Layer 3 of a small transformer language model trained on English Wikipedia (13 layers, counted from 0, width 128). Numbers have three digits each and are written without spaces.
A neuron's activation on a vector x is SiLU(gate . x) times (in . x), where the dot is the dot product.
The model reads these tokens: "uch" " as" " W" "ave" " G" "ot" "ik" " T" "re" "ff" "en" "," " K" "un" "ig" "und" "a" " L" "un" "ar" "ia" " (" "L" "ith" "u" "an" "ia" ")" " and" " the" " 3" " W"

The vector x that enters this layer's MLP at each token. A number n stands for (n - 500) times 0.007.
0 "uch": 454442418622650551803570527443593574505644530460568608349633590541499477487632532529425604694453427456557571392428414569546496549532434415517381445548433562626509513451489588441420523449712407464543535509528515500416482651504439510501448581488412562734567475446440459444456357531391497503562425485581377542427659433522565601492602637458563499474526515351478518501477598440479491448568
1 " as": 568472615418410455502460518387337553541566481381567558556582461402461466501423447598423577477549442467397497495394481642548489476510497513516452607487259473424453607498466517421532290481881584473552529479522469566529588488535486599546366384513566596704543379446524457437436439557389340655485526526493380517503534395620550540519616382438624488605454538233514580523581541443556442476355
2 " W": 411635462478469487693512633509412504584406473449453450519479530534426387480499484539565423535449445473505428519438505460496439485618479485571594643465593509592260763552596382420484584479584564497479587503524492598568394455444660538492554460430619500652506429423497476598564514588459558562466543450516585489277488607544432495524448542464601576598455577416561535411402524514517449536495
3 "ave": 562453467508507574524474532573448431581442556472447555551580516455516503457437540420395525492528482492402451551447474507583477569278395513508531766565533566532433475362463525447371736510774346491594482539497522568704444548477474569577425506558467442731366426522510677707641421516526493560526463497488623474468467485567510632491498547472530673607524515454469467539515497370522555449600
4 " G": 583611495479660423597394498756430516481330613524563506512412511556508536539521562487703453472408544559500368514459450476507453502455345490533572568445529508515209490455526465466700593531535527482518556491531514634465287538441543486510601474557525522589448460467586423499406404629514502578562445485524536553461459491509538507473549513464571606597411372479543626552491562495605446515401
5 "ot": 519528555472531494833551662666529491665597563477620494512583430505520433423491481509415431496485521497452556574428435451487455454500616586503550445541558449516482535514507449601513506497599435490588440563511571587608505526485664442496629582450431525732426608555539640621537559446403506457610453543521614550650412641548570479570552532567484575417473546551448516585578538385653459414458
6 "ik": 470516452404608439587464588542331537536507420452558620506539485574509426480471472467524466561682569530526439506293408396422450558584471583503658505586432467344557540340512486632486543491455472494535487568451585510397399675545595567396388468518564582710439462471555588515515454462410508573546667514498556516573400476481703617440529536483582532539590374603498509605549556399500514546572
7 " T": 353598500620492576580453536476435428432659528453490565359481492474432462472451493531609484526558468576387471602449493516492450462546598569420546591415401522532194521517467404586534764565577526466484405499472557644554348506459468515532571395537531538703518527544631517477517527609532462543543380509609502531508343650529576443519535534526472428504463513607503554552476484481541457472475
8 "re": 573525697458573468453415488509507565580412550574574464585444465470457436463643565439538409573495682506631502563512478491566539569293468583472487556503558419454451589479497532384399588568532586488519484475452497513608519444423690490421514658571555471574496551545492708549532523412571405564440466511476658469604460529361315555515588350476453293564503579513353441464513492364644566481707
9 "ff": 581523481474442474675492512530351491476591504566472554501562542469531465502612449315413495476364646607509538432571493451477490512455601525528527595454688456551454544693529500476467580501520498437537472496430517491402637442536559418381475495455549497464453791537446644474448451520578559464521598534627531435296426554462349414632542527544386584314434545429544665588380509462566672481684
10 "en": 492499535465428475301577580448473632495605565576506656508460451437562564432504497526367479510372549552389453408438462558550454547441352484485466372455632402491398542441504409519620606372469414409524524581451449606370399563524437449467506460518462517597445582561504540529569542399529460463447471436477555526383521384367493520672475613471477445551469555506357527503460605394458526409478
11 ",": 536387549566519541383511450492364551601525411484554496449581477478475398497605401493441435534514406525478503537454497458508441472513524545514475567553558473530395470543592486535617623541796621471491438505516362457473325533528550522494493479588580540712516615493492593553538482394571437612466550702535526427464470513541488490641565482410501555522462485438553534468448526577444416421413
12 " K": 528553461536447470557596554635422504524433481425574517487431501547413426537515528375543564511543476512492475508496526385589446464515408507502523777382351492456268729455548463554492469522458701548548426521518419609532444626512552579569575450562539564564470533451538466566561473557415525415505499449507383510601405716390509564561397595526568530653496404558502619549452533468497438644567
13 "un": 589568334546471574584461672382377543526418538520460628484398478406525391475604439578466504589476584521527582487564347377472560483473565540472446605619596392500553694487490539435535434255490440450515500505493508580546580629472594493429518622540390601652573467648483518587534472505503455362503587511426638501590545561439525498521587578636447567410433433609399719531492507496519598444503
14 "ig": 356529606475494522352287549527418470536514494513530552540620431578506546510419517467538520599490405586365550485483379470380430465515353494521403563645470671525533531367410532469558445371387509370562506461478531478554336552477505483438466454578420530632530660562510536451514487521580395588525437481400559564647429570466460472510569470491411390513384357554449594577507558274524681526511
15 "und": 526545577513433516533516605557509524590556512546454565395633466458524561435496572566436367586468604579583505460397637494448485505556479484510462657579518559692421547610502561446406395328492434433509509508471500589461383469522597533499415469464482560682562612507549615290441453396523425439461617459538515448589411490420393547586719549548430522405485474728360546586365575560525493535676
16 "a": 607430478563604500517609540466473529491638369462417527610473537520464701497658399503463497549477394474520547493492554433384487495421489474473588429567560537433407434380435474504521423316540555516554442634483465403511343555478586502530539618562570378732409642483506521509560499408451432276556549437516551478531265479476581494530410511539387445675468506471603459514488491396516556479458
17 " L": 511568647507689503632529513533399498619354449416501410476503501482495424454531530366853510515514539484201461476617407416553518501467474498503533451460541502571239712472598455596537579532568577480492655495482517565475388544467530551486552472513486546601554585537438483630507626497534631549564462426545535516583521551341584522504430447440525463495493479432552466539412556571479671473611
18 "un": 586563353531461553592438684369371533529445550526457635495404478400523429478598424594513504596480589528507577490616343394477562487476570541475455546631636374507485660484495535467534446251479427451507518506496509554524625613472568496422501626534396601657575517653484513547534478495502489348491576526434675521587578570427543487502555561635412580426448421630408726533490499487518583447529
19 "ar": 375483386483663538435521475591379565582426448452500521362452557425498466491627549462581419542427453627499541508471522314473463544503488477500416398624586398324467590298509625458403492588498479427541488494493549438591306606506412568440395549548502548688487480644505535491505456542483545195372549503448508521500587379316418477513448577412439445522527494585510477541520541452641619594584
20 "ia": 465480426463471595198530660469460527580516510540425575574504338378515551454508379585490534572485451429462533503606568543410457416334533505460531342668496553557524438412480557535733390486693458503470434584471572436492324564510461510524466568667544474735508525404536386470472552484451439509465524459523631535424426705597464435551408489574571466641450503498529466519544568497511593530336
21 " (": 481506391487542405592450482511453549528536468531439457468537527508463432530454514414688494624619535499691388530393589535554467497519638484520492616380602464433399519500525502530536584563684479466436498536483477602509415489463394514506456524435444532734545594502539534493450543414446402495559426633384554502589540492463479479559240507387504548612482451428588581389357479447582581385577
22 "L": 626515612483484571509494510565552508692441449428466476598413490547570459486587491383555428436481541400278496439547490461453494433389446541516532504457437441484289728519608468477620600322615480449439550505473531513470298414509437633465540349526483503422568698581524412693512627553525519556545388433546562549445465656399611492493360404536470476555509509451461414532384555578525652464607
23 "ith": 498542675536518358576579497442340463458309427547463652449473517493550504458471350505434472537546325495620485354510479347501417526284533550518394535471435490593510339553497588509661369378613354475495602542497524525646375697497457490429475545533507475609538469445395487530485627647389627592502358528531528458495612682489565452512322494465331546462461446575577446486517498461555524424456
24 "u": 567442525402647553418497590472387483669597369575423569484492491414483501473693444435389504611464380527706471541514342432535514543508413494407476563568556526352436534554532583570602491545561546540595571496467515432466481393511418391528619652506511497558555494541432508417603424583500600373431305364489587459392483527514329466523515677515458505584399474420572531445504502468470486511464
25 "an": 540516369433572519451528496474488502560508445486549567524526467424484532421521521508366405456518475554469490522505395454445461591404535483541490397700615394463479584462520541585550556427565336456513499658439468524585319515566474555563435535482454506543313614554527512569545560547506536286482422402525705468391565484458492485534362519519479379567545450483442477543432456650444568498516
26 "ia": 471474422456462590190533657477479511569513501544414580561486345382516547454494378569491528580473448426457538507615560543401456432328541504469521335667495568554508431394473551540749374472715446507462439576469569431478324550521484495514451571664547480700502511390534391459461567477445441508469513463524638540436434707589452445542407485575561471623454505480515467522540561490517586525314
27 ")": 567485508567490477598569495426430521618383404471481485450630437402469537560518411453516451687571643510628524492379434514539493407441494533547673435424711445625475467386566518537385497574789474529514519507464499485393543563515468504438490528474510467654509569492554441537599425484391325456494666605487643491482527570492511516505533312499405465503473396555539582542304512452523632475356
28 " and": 612419452308622414494461515457418461559423509422578522405494535552482661508359444481565511515535424450572527564549374609540489528538551488506459502516494499446526477573548484498625619419973563427540630434498446502595476614520614521360481583456501540508522534423506511535566470474505473548369547556502433493444588379659401468619389495642361513472466540502440442441536506505464631466480
29 " the": 444505371492466458524460445544421343429538541488536485449499527523584488514579445444438511437492644538609483538488440600450456503617465484515448292540454529445454696495443418483513463473865541535515493467544431520536414579501497530464536574587507570462540564471518499444484562404483432531214583531529542559483556408449482460432536531487543587543562484467517528510447477512542522438560
30 " 3": 261492405497636498471458500479671568529305525522536567345460532429635456534537461572557405455511524592410547432387691496452423472648517459518488475599596543563389363568504433542466489528601509494460437499522479551662551542455346485527421360397522470558601588474462606639532498432423365433547393461546356551591432441448327575438470490464444435503488535407521594384451488481439638542476
31 " W": 360599426437492468693437620454458479580266422460464448533431547503438390472574503512636404480491434454632454527451640513514441516614543474577559580502615496604264760549600385441446518496463599503466546503513466587551429508439633523465572425401573484619546456442506452588517527588465594546461475432521582525306495579530366467440469523538606509520465549424567488433404507550500362564373

Each question shows the input weights of one neuron of the MLP. A number n stands for (n - 500) times 0.00089.

n263 gate: 594431550605702561360479391510599537435444475386491540543326571577606371356575369289412509590482478453605258301554427531452358675516512239548587668594512428401560546446494451482737368539553419549539527546404529666536696367338522456356627503595487519448334444437440395626316533581497407491475430529438319473537413639573462497366557598488576470580307319368267615460506491357622448500545
n263 in: 547483620444448503407591529308543503413626541534439544477345408550313460412605557479409671451482530581452429340621512614480486446446506541517569426382405365382620542385517373457480282422449590573451679588653370390528587549469494398509561592586307452610512479506454361341515500705521423442191512551420677373506587497394421500408421336410473336438418253483460523441556701473497603551375
It fires most on token 24 "u"

n190 gate: 474570452577532434625536635462490516524454486491524546512584487476414508513478424571519360577478458492532558613419496465456529659534596412568514585480542424471493559508432575376502451506555476463428457478434508617510494506591638472577477487625608564424520478358488546460413492532548564671558528480530534598444502482498491440516359634413443529595496508546424627524479571436582598464577
n190 in: 457624667488602470508552461602593527470451543456414524593579500463502412534409528440428543485479461496444507668443546504511550528538455279500502668500545553544529606464496430382519490473468579579452419529422435482502415439357448403478500528559504475491593502465489540572607552615579482515498526498451561447484500606480466478652540486492478552588502529430453564547469500401517440374504
On which token does it fire most, and how strongly? 2 " W", at about 0.75

n269 gate: 577426461569393621257381473482400555287627514378532399407521483593750449510568475379430590665345587430589413303456520593487455542766445485466402391404433440675509677375325386456363621456477475551568394384973579434606335548448386407564711510569606563474630413330581490377597493334465435490525511509455370608556562302255829402525468404588368558533475463443428428483670537398641600577434
n269 in: 346620355570542481437455474509605523529221546395539533613488630410553327486522518638447360491497697547669526452378669526460441429557483522571553549437582648766379430477417555491344474596582653445531419532383561550506492500489395427438577426518543569552583621428455528563314587519533427669441536532570467673669570351449561625421613533423533211509563483200539537590381534473494439479509
On which token does it fire most, and how strongly? 29 " the", at about 1.1

n153 gate: 548581540605528623409495493548513542286548579580434547621533440406507502455495543533516565532389620472425654464326431485510406465439562453507409336536461520623557555437443485500480641432459339529617458581359548435605526661495561412434630575555448525586563465354548619497450500458500546512609462263483424500409563442528400409500543451310651635464482402512526534532319556389515493545566
n153 in: 498535474477622478443524411475505459516552558575521422587378462484508448538431599498389470428569565578562481446500511514572481318429488441461528510533574500516547405545584382405369546450581509461484539644468518333505515466411462436585575532530627557703488720512640443485495436607434591482494404440346549561571439547333462427611664324452450385655562534495551550634513464589438590493436
It fires most on token 20 "ia"

n230 gate: 664575466561554531560563385435506497500545649663449466344442596536535495611218492574617494452516494542469488617516418437588637593661382544524475399494398397387512555344555519600383500548329452642310538579616516533564592392394432680475516645641622477389567411361312414458701561414534477378492568408478531422396653508673511610486483429419395445549545533602460571533516444458505539620547
n230 in: 557483469454456389437468585438574377469404447466659510437395478622436465512479490474584589326533400459548559313478540452567495446531637419570464385583562510557365515535449602396520439396485570432443535491433498408377573383419466434682370597602524470358614482432594410459426584510528503505512437337462441493425620434649315521495464474585461377420419395475452375599382376263450434669551
It fires most on token 5 "ot"

n99 gate: 511327498502524462613336491510590551640434530482632676458613500542375461428579381399557390530470434512484481502518539537500526414519586368461609517601552524470425476564417434530479577527658443387659365507450496514431502420544529381455558452540584496517555434415434557566362649460460505581577435500519348543500448512625385365459517661544447423534603383505347551393465434488537624410549
n99 in: 437526679622611442384444512380374563467430479616430507565498409484551431408531583464547495482649580429578382516489502537564524524418626644365500633478427517543541516443504603443428584479482555465477442493445384390604409424348466579469530532566359413574572526525363427571615445557483439436433514538514460523376389323336507556407507404447563449375466461571524609460562598578553470665458
It fires most on token 8 "re"

n156 gate: 505516533482590821517606598522645572305542584436419566561456449555537639601519394751407378585480435660608456539378549413381401518404573528383656604464602231508531547534414351509526526500337429736583572451548706564374561374451533503521592449421503548508396450466591560381503553388456346597351521517500562514621552652470450344515476674474608639488413471596458500517417384648462465365540
n156 in: 439414393503586438495422469391467417675330429545513461495421761469400346480461468417589534390445603529599599538487534547762734401599563497505354341554500665538493497587458539518565563459518625451510417541505367539555413605485565410382528536474616538458596503494449487622508636392567595464572438453476481543463615323570497552317771478587524508432487541449435438518418472428445547542511
It fires most on token 13 "un"

n212 gate: 611662560559506564483693511548454564424562572787397513602503541439641380334484664626426514552547556389415540532467475472394564384351539512380429453337467641356493410399580433579472397473519446577651525471511641464677511566471463313594555712595429457589389511637573669488520589621438396588556632337534531405633532466457546468515520491519466591494577530649430412531561581579558556371347
n212 in: 621410428659489567595503464339414686537356654532505441448487475328571334383563590473386495576552631577604397485426559674551377492519482417717500402663553590487565552464366372459526458683510534477536420527622425445365502572363427527617595373474451576653593568603467490452523475527460562497402503605631534434521511442406598429505409457367465453653481421416524624453438530561469539484470
On which token does it fire most, and how strongly? 13 "un", at about 0.24

n91 gate: 594480498476527551462621569639495440446598423468490491426590423645469524519427483520536551379476473379392632467453459339568563574450536600453463607470390394394601648481500485450603360450537377469586630558633491612559371424550662407473405594587584491448355449373481528513381536564463432531476520554551466476505637561495356574687374475526577529624390571606450634413541493426613531478584
n91 in: 353542374585482439456424453653438579613459458552505642480570560411597507474565570559587532546522490510453538464616644567507498513518381613468595438337469422416581510406481532427527344304546548554561616719359464642560557463467572426475512536565440487407366497473430512513443439631556443624455469387475581580601388420413355752621343630575477530536505439486505554532556461432530522555469
On which token does it fire most, and how strongly? 12 " K", at about 0.4

n261 gate: 519548331378671511570436583439498502558491569561482485452406547595412509534469583466425524563568346446433410358541533504565471376464489557504534458555459532528486493610434571609432471459395561585376518446478585418538405389538514638466675509540472486587584594600576539435584458481459512546427544424672466439448498538539432521558382431544461392570543539656567414648614494475443389560465
n261 in: 453472455534476417481423496434586346588453396522565598471579473460465521498548500467592489471502402453571569373453496456516570597507659432452472533668481547552519564382464540438429523479461408571400424587602512581437405465456636469478565512613527571433569534527545531546466441462617474538535360438521509697522527474483374424279604507592461418440496454539491494519466537491563339592496
On which token does it fire most, and how strongly? 31 " W", at about 0.23

n146 gate: 491582673603515576574658547508404574540420336419454584614518529473579524431367409626534480578408472589448442548565552460529606497431485439451470544408544477490474480476579405529527495483577523470414540516432581512360348360498703435520564439548542505547530571374527615635642444505302534532564580489528449425465505631482529416547538361365587408662638517534640468562528376487502776445682
n146 in: 532477567605563507560591495557538607465429556558354466565485375622540531425445589377448449524539365500368493483616442352538525580560351280479490582325507470521401559536570549416452381540661557596344449523395463554425440243516543580597514471461510589509545367518422591463561427523498546466531540544409555629592431527349566651569585364347628425541452529526419493461477393423522524453490
Its two highest activations, in order, are on tokens 17 " L", 22 "L"

n282 gate: 772389528507654623452554238634518642493486395556514454455528537458554418687628624464352510520378715553477472395537397552463613390439472463401458573167439422469590430612480311216569340514412564624359458468575310668791437479395392560389655554353449310542621440306344442327528541661290420624532622392332465476574277426356654551602564486359590535661557397384435576573626524702410584468334
n282 in: 662560445554590442490565377693660473449272540433476598590419353446342497571468640427454463454507585281455394487467566396464345486200473086309401542348458520405497432415648517460623507412552613543579303441516394520543404480566434497521457484507351686519582480529585246819362557396455573507546531555679189477394648500521397422591600490368406570394247454526216520540334441503470450500518
Its two highest activations, in order, are on tokens 4 " G", 12 " K"

n134 gate: 541499423540513543490491540481469439501500466527557505508476495608499511481489504504598496504464463565461467514458524536538499474547471581433520522473511501501399409473491540509504448591541449535589610512567557488455452483538583536407473499520470496528487534535485463435469579413578523477507504493559491511447538501567449510501456541480437481530461466480553483488538519521537453472562
n134 in: 484466555514550406555557564536566462488458451460447529521575512424545446470473540565547468522480579504483422582517560565533469548571512519384403493546563490592506545511446415524433531495471515472541484515540497489577468558495508510439527558489531523494428510497536585504472513463555472499483510492428525541493442470475514577516533554481535473473444540505439533460529472467449518548521
It fires most on token 17 " L"

n88 gate: 590474526470490507468396562495481548498540468606514343449465543553374568507439573474431692410606451561625471397529356638574487462405505593588469449514471366477594484532412579523509542473444493530484592414423507516397619491476531669663621611549483460463432662592435486637532532419590476345421526496675507342521638444576415529476498424475362574512583530568502356488537543460544475565478
n88 in: 487504452534495660549526542311512542484498475442604574694500411469573410478416616493615433647587548502462421526472518592413485413412439464469621491417504637496351545579489583599351496561594425496425489402595569511455502493462565601613400555500379518553594536476386447364370481555511596509461412533609546436619521579567478613437606475445426455516574542585388467603528520564600496534488
It fires most on token 8 "re"

n205 gate: 497450555645412422453358403654415666395497547524549426441500543503494257488586545377286550491418557455704404497386568575561468561584349473636343632471384516675441513583271408315453299608506673690680516541620452541667449466518688497622624435392616634418628398267393568333554376367478471351624441524433561663551315446510618434411477354581672544615497395356543469425557383484416475545390
n205 in: 573481476503440492552553494649186593435607450594479626598562531462384395525544453404274529469361600583403513463372451416452468479569334460560577674354358556514492661526494307477425535545477568684738633576477397485614467471445557486503747455459393661527503471366523509598614512547450430511540641490216488494438531565383592454500497470491596575790623414446479514413616682521419625515402
Its three highest activations, in order, are on tokens 12 " K", 1 " as", 2 " W"

n303 gate: 514492528506477496454503530581453499389572609476486492448609521484441531466477491554550532548475487522456521575528487535436481512531504559446620515531537429476482563517500545570517504466463533496490528530581500452522474511564486527390473507570571470485420459466575557476497522511530541532489520491460527422392561585544494480544543535423535548588474586575444516472489563411598507493589
n303 in: 557380533551508472459526542520541562460513446447565445553574533428503457503569495563573531482468522522475591442443512569554449402604564493477595424583542422524469559585403494491498572510509550509452398536512440517531538542483511459450529497485539508534500537503509509472518534477488454536476503528569492383422569497484563458516541494494511497548579394472583491396539519581512523387492
It fires most on token 11 ","

n174 gate: 740395304503491587418459378580429568526481311604603352486454648434490685492505520544729503500423622582374606539671503500754524319465554604539462328406679512645492558730585549500617354444595474639463477602506473601536519370478509406380576489520570547489318564614679492497440647492433557573611521468532515494526443477414359569533547547452521588506402506598656523543380489628443466454345
n174 in: 493415460664652431569453438461637644529432443468388644634600419347556464610505508481467406530415665442623584663492620616472526566524648387668648484591626487647282487520480568553420604459603474410551415529492343539500485482566436388378416356523579514568688511578518541626422563637571549549548476578594505614455514424406502546462463620482497446435463579449551580549434389518546599458459
On which token does it fire most, and how strongly? 9 "ff", at about 0.73

n115 gate: 686539638516603343442335430469299545654390607509443415355565466565386500497549549563596390411326487599506311365336532519384234533364626552538677629314557444579457562557349558443269452585534661379605436756434593555435571541637417426576551349442459579579365382514560554343477455631487527519553503564341484642602466295493596449739377543363650612659453669573608593519371598418522461458380
n115 in: 416542558479587577530390441564618372427398518520506429512649593464546579413556308506497548547404585393614476517360725656407611558626662430597646424559628488465436427521417428494551707556558521420485389520362546612475483559446407330408473380361529571492687591455491559718314695455641528530561360621660586635457645370410431503365623478476519601447540760523281619599315342570542572521462
It fires most on token 21 " ("

n309 gate: 568560718311488536302652384506485555387662541357434340462396543629495517455420625415491576434635577479346389409566332301528476467382447416437479546467366393423765541575556588517515576480386548555512345377511466491686604437508515477482552666476494535426446292576454560487488447470524567445408773480535569534434451530579466327347470355546415582466455584612665381582606437470491268476472
n309 in: 555567333303427361447303471446534388361512357466555492355521419779505404580572485500579580430376530557630388535581479509486602394640491456561467534485367551318605602364497345369633660425543367459638408425480491470359375386595586426567424459554553592608458512484393436404488272455415494400557598439656443500530647449494569325401421580512359642491549430407407406648525604539783622500390
It fires most on token 30 " 3"

n235 gate: 689423540531340540494516438470518478466519542381611465306420497508456481611301451389554582400548466434406459478442280252382526512529653566467457444494332480467563594359449477431550582373336336687430489492492522631626470586513532427587531597486569438264474417433376428442548485436468568352547693512514589525503414531541399393347500450475480579476375497630453604590597621425680347611694
n235 in: 564262558427406479413397404477412625627418579410445503687500363566591509506432385542503443546572405535575517515387571416344323366626462477531510371616500484598539472491710412568472563500339328593667469313411668399424368614724649449564478442475719523667558573655375682629711507287340487494388481400361554583641477582526418418559622487553513581539510698509444438697557276443503425510480
It fires most on token 6 "ik"

n207 gate: 559522416429396540570425446375559526440605425484478498418274418385398548448522507420490502537563500519410382400546516612564543610444476415498452609592564486388477550445496583558460385454662342574546521491500525403545509435445507518534488606446463577482601560566308378500246578480421610424442386577505368599624512481493579515490534500514541535547483329344468460533409433409446535422540
n207 in: 431433582595502456374456418571514514533498500467498480603521543458605480518576535455557502450606626484661616415597568544484528377498555591656432456488412533642617446466549486545539558432549580507329456556568436454598529586428242422642509514484471508558580556540453523465604584565495471418542531399393502462476430334462589422365626431425605493439529505441577409562443484643415602453348
It fires most on token 2 " W"

n7 gate: 488498456341373584525553545371646300630539429500518554437467512318546493488422354560564533411638439582414462566520443415466591636277477479569518450668441490458511601463531583624540440375419526592443523542520563492561300445502526527611527628515543473375423334378502379666568535623405484574542474455556415485510590625617398492500474658443417477450573569571358428543445633469440563546593
n7 in: 507716452582387500487606443575508531407650678515424564521389571618464497480473561538511563564388524479530585439377593484518565439645398455513431478320449476587296408505497455325438435510558553484670583395454600382630540485567638490470510464555425571586604423348449536324356486651372505404538533345542561354412475550543528671579532454523592432602527443385396492474585296457586547492475
On which token does it fire most, and how strongly? 11 ",", at about 0.19

n49 gate: 472505545536460542448558514500583448668615500558372466541346326550415473394487494503341597389552441416637378457417437472441380432469395526622368497401436357473615517586648356416694577470476550508565560400551394580556574484461494622602495549647395535446407486390460549458577283479331414418368663407302702365480599358585511448624492551443568464376671446511667475522510411626522580341456
n49 in: 452607392492469643660416465506460495328545475539478513581646540535404524607456622531474549601535445483399512378521414443460460405455298526337467554492497542439447538335458661586584445559614409365489552307484416393679424487374618626573503564615480597536386428734364503435590367551583474468400539561536508388411537552674537620713422598626382508560708395516514438451536551417630568401604
Its two highest activations, in order, are on tokens 30 " 3", 28 " and"

n24 gate: 532550361594696454561526513617464372435435602658486442473654622527580411539565440665491446497361514519553495358479540503464547609574535469416584576442313611469524522307454481427553497364580565476574529560552408476409423492389536544289405328411607500495514403408469539645521557505525336471579481509694299508394514487461482660444579776500641609438541579417467505620459508440590618492681
n24 in: 507583548595398657531465560634538443598538678480656362641458492479609372457404564629558555592487542508662394437531503607302544500513424545567447563527508598446396574605583524436451508564424614505624536597577422521550443358409459392572513549547550543593545413365464405591448486599423451482440554538450524467524709492333586464617530481405581386500395479342459528356438329683471602288456
On which token does it fire most, and how strongly? 2 " W", at about 0.52

n124 gate: 325497555398419516478524458629462550397672624621544466455577486528610456343418489500563596580514304428521558366585453320382596566462483455539546393538560423497505520583419678553430356340571394450358710306544581415557495425537727633439439627460530561339368366400560475396503467505483394675547596430375414450491491631488473491550347355536442581568398561588497464508679497420394373472682
n124 in: 364515356462461544484435575289520613571440503402480523419328416589579251568414462472644451481473620773467527518555529522458353472394573572617365659508329547360558337598459495527653486658545621449559538492603492462463461460487413448694353400293431478606472634631466519383519451418517573532483383470470500423522594478500646486568561639527486505526623513434528331449510413651503481492537
Its two highest activations, in order, are on tokens 27 ")", 16 "a"

n192 gate: 485557481487508503532551476557460508543478513511462510513508510473539474478507513542550548508569523534563524465538584476572468530538479565547562469466505588438479560518480457520458528464476545503543540532480605540479510492466511492512517544417521455476508438416519568586415572400474562531542536482499424572461459475511515447607514433476558464556438493503540520438612500454458507527494
n192 in: 501521550469563468468512510553503572503448489505478474447481456410551480492485501406476464541504562523552471444502478450517498445508522464489506537499530539515546501500489446452511610549521538516434494517463524589537452518482456437462523490422575468486441532447505583536540491484419513505492532504418546551527429485446530414546570536472576545525495493511529565499495515549469506470435
On which token does it fire most, and how strongly? 2 " W", at about 0.11

n253 gate: 404516412519438464488447562372540586476451603541569520688403400392504404491415583564490464561459565544518407502493720459581518334426493472561376437475561464472572382624523519378414469622739459450481421429362562397477486509565589385502545381637571546610652495510463481472358531563439572564500356529597588477544558580512412598495480480434483467548404465430403536349582444512419629531591
n253 in: 488605516426605498475395505465397437521347592578461442348425557406574515529409603482394546340632559586507436527465399571525578513516531581620404366416376360426437518550517477507409564532520505470455693415512549671435339465287455559510528488480427509414461497555557390577477519598399630523439532511461425468552516536482255615463586350548355371436261528540380371495517475397518452639497
Its three highest activations, in order, are on tokens 8 "re", 16 "a", 30 " 3"

n87 gate: 464565628304709360420534829615435625716602318686396556552362446472468637698552610597322503404409401496467362341565490493615487632439510730452582500532595489452500444466523602620458549422598443293517490552401667293482560376372446326514500681532467630497418666571517284485549392566571587734417471797430600476671401486432651456693453565596327736441543459572624448608573425511750318592552
n87 in: 609491616506383585503615543526385595441590534606484448479435368457575500618373513563274605639472400519286470595566287371455474525500328677406431558298539384290787522542553432449601537608428387555464733365636683559575406464587446577456445554426558240494415512381560660517586448529497388330534621601357519506616419599456556422651427424433456555535297479506587582439620545372524583469572
Its two highest activations, in order, are on tokens 5 "ot", 31 " W"

n114 gate: 572390434481566495420448349434475452339388385503428487543413578470422492461530519508417425434687459500577428523503519500529530478605578551560274548398385554531650449466531398300468390440464383513526591433416585519446367761381378492484585513508551539462423579468267547628492429419495628463510408468562339545593387438555544401343489497629550503323553624387536343628533458688455328478378
n114 in: 333463402508664507629480526467546505421467573443261600440650626338509684530612653591472409467461453383502537424426559653692560566331531608406595634578541619536567495413363461495345414500596492374559526624431423597522560618473465520473567492547527408488418537461523607579390506689341543441478441444542508620540552358503447514465532492454599518475605533528584510427431546712472550553514
On which token does it fire most, and how strongly? 14 "ig", at about 0.18

n0 gate: 352511369426595457420397519462456604534429576432520353474584514588459409480453363590417519500424625473579587486627573483569465502734559586577433398405641447488557483495516450605580448519509498566456453425553557333430502423600591495400547377567430582575488428523463640328486462431553419614594439400519618493551552392603550455352595551463549453510478600606542373583554562478422412514580
n0 in: 346383483412432507528391383490485535507610493428534424559450372429434479446354411473455588505415402363498436489624544387390507490512606610581371316587422382436492543493577500463598491475486555617440592474525514351448527458458619541466477440483473599498478428449396426380491417442587544540507642528436531486478542455629439366589362610437383420542412509532355311557585523378427483514632
Its three highest activations, in order, are on tokens 3 "ave", 12 " K", 4 " G"

n272 gate: 585435616709568533550369550581536582356472686512441485349503669582511475376515615533409494568289573535524418583442503506426421419685626648389567610490571478626433522463458215407456629682537571528596481397710524481480530686583389315497687355484430431618568465524648503473560550607436661432573565592532461420568364417454804440388597474401647428500464550340671466569452565673340740321403
n272 in: 517494509373360541350589625342366595497554589474678384555400464287436292444344541487562358590288516453500506613518445687533412660525478484337459432399506347560298314690609596440491457566551441649342451423391559392493482427514481574487539509587484475454547547579353503613519471303497446576551478733633528575525419590652420451349573484382401586748529342551532299534404494428607485329340
Its three highest activations, in order, are on tokens 7 " T", 11 ",", 27 ")"

n148 gate: 479457387557594505590456455394459571622472372633509567364373381523241265519519416315379489573480402607484528340439435511594458445415409418355326554456447564322647414642415423475593540419602572528461636420573443466639470391581603571567514483454521534500582564583542492676606658492375690388513406478428488363523437437471390482646421474643703398467544354450598260474481436529503517526612
n148 in: 510515489524606487645217503607486599519309446572636490290514534560431463443528423428445440463425563393605546421563447513547470583392611471365363563472458645471625647606368465394535505373524456511316460616508417638663500521380561477472423500470500495409597404430553484649619601436456643489689377574407483516431429443403414588472608511670550379424444431482494438659456358604562454628486
Its two highest activations, in order, are on tokens 23 "ith", 28 " and"

n224 gate: 697461483268545553466484394401626355549460364495452500490463479529588455509441510500557471324536498525530520637502514483535588488415451301545460485618325451493487576490640476641613485524439443474402406539550467590526412478456442484438490414498390487521580621432611462529532199461562601459518503521581522436631408613359453295464458492577387425495500495600508476500512445463594468635376
n224 in: 524610697450454421374486502399605528608486363460425473526483463361620421647580414515410434456542529538525551532426542556452336572439474513505419438420362581576444529505518417493460498608463526561391366456482414578515441533480351393594528355569550423575447593480620544485573427471510412563348556484433510461598418493388659391549488498481512652633466512560507463542496465610392599304517
On which token does it fire most, and how strongly? 22 "L", at about 0.45

n279 gate: 605384500668676489400405554346440589474483506472512680604538483419253384367603541443383419568503661556453386539579477546404484547622497478605603628378497576497546558511442454242489512613567670497842376535537497468454453363688467442568363353488393529611344327469466596597471558563621446583572431517506491475615439319533570421497396628426545382421369506500428606408530539544466486401408
n279 in: 534480513497576420531366487352620526513353427420459498513463589413498577429638564611413602382542662407555354436454572602469490396524429436580372528489513543551595489538407445402513563503480585443518471566572658466483538546483329465573409518571204459525572521542523441591542503436487495394428351464423420656487373397470556610412430449593468336481654526482571440560515390614552314720212
It fires most on token 1 " as"

n139 gate: 586640440563502500494585646418581399412555649478405476365508504527488535496469452583471469460496482460550648548500515465504489574623569550556404545585542412502448577471556413508479527596494466483521418498456492439552369394494445408371444406557421448432534405431618565489563483487522427541549551478472440460486519536437464479568548419589413518457551631536494529529522557412527449389597
n139 in: 437422519531528472485458443577567586416441563635513490527461454496540493549528584470375397468575526489530508509448607592636473491545428488390636639419536522552448467446410470475606437531414631531551416522514509585525504446523496459387495452402516492450534474447500486528415574512479554422493481551463489570496376450511557463431551551500525515438599469405441442577531513573460437420366
It fires most on token 17 " L"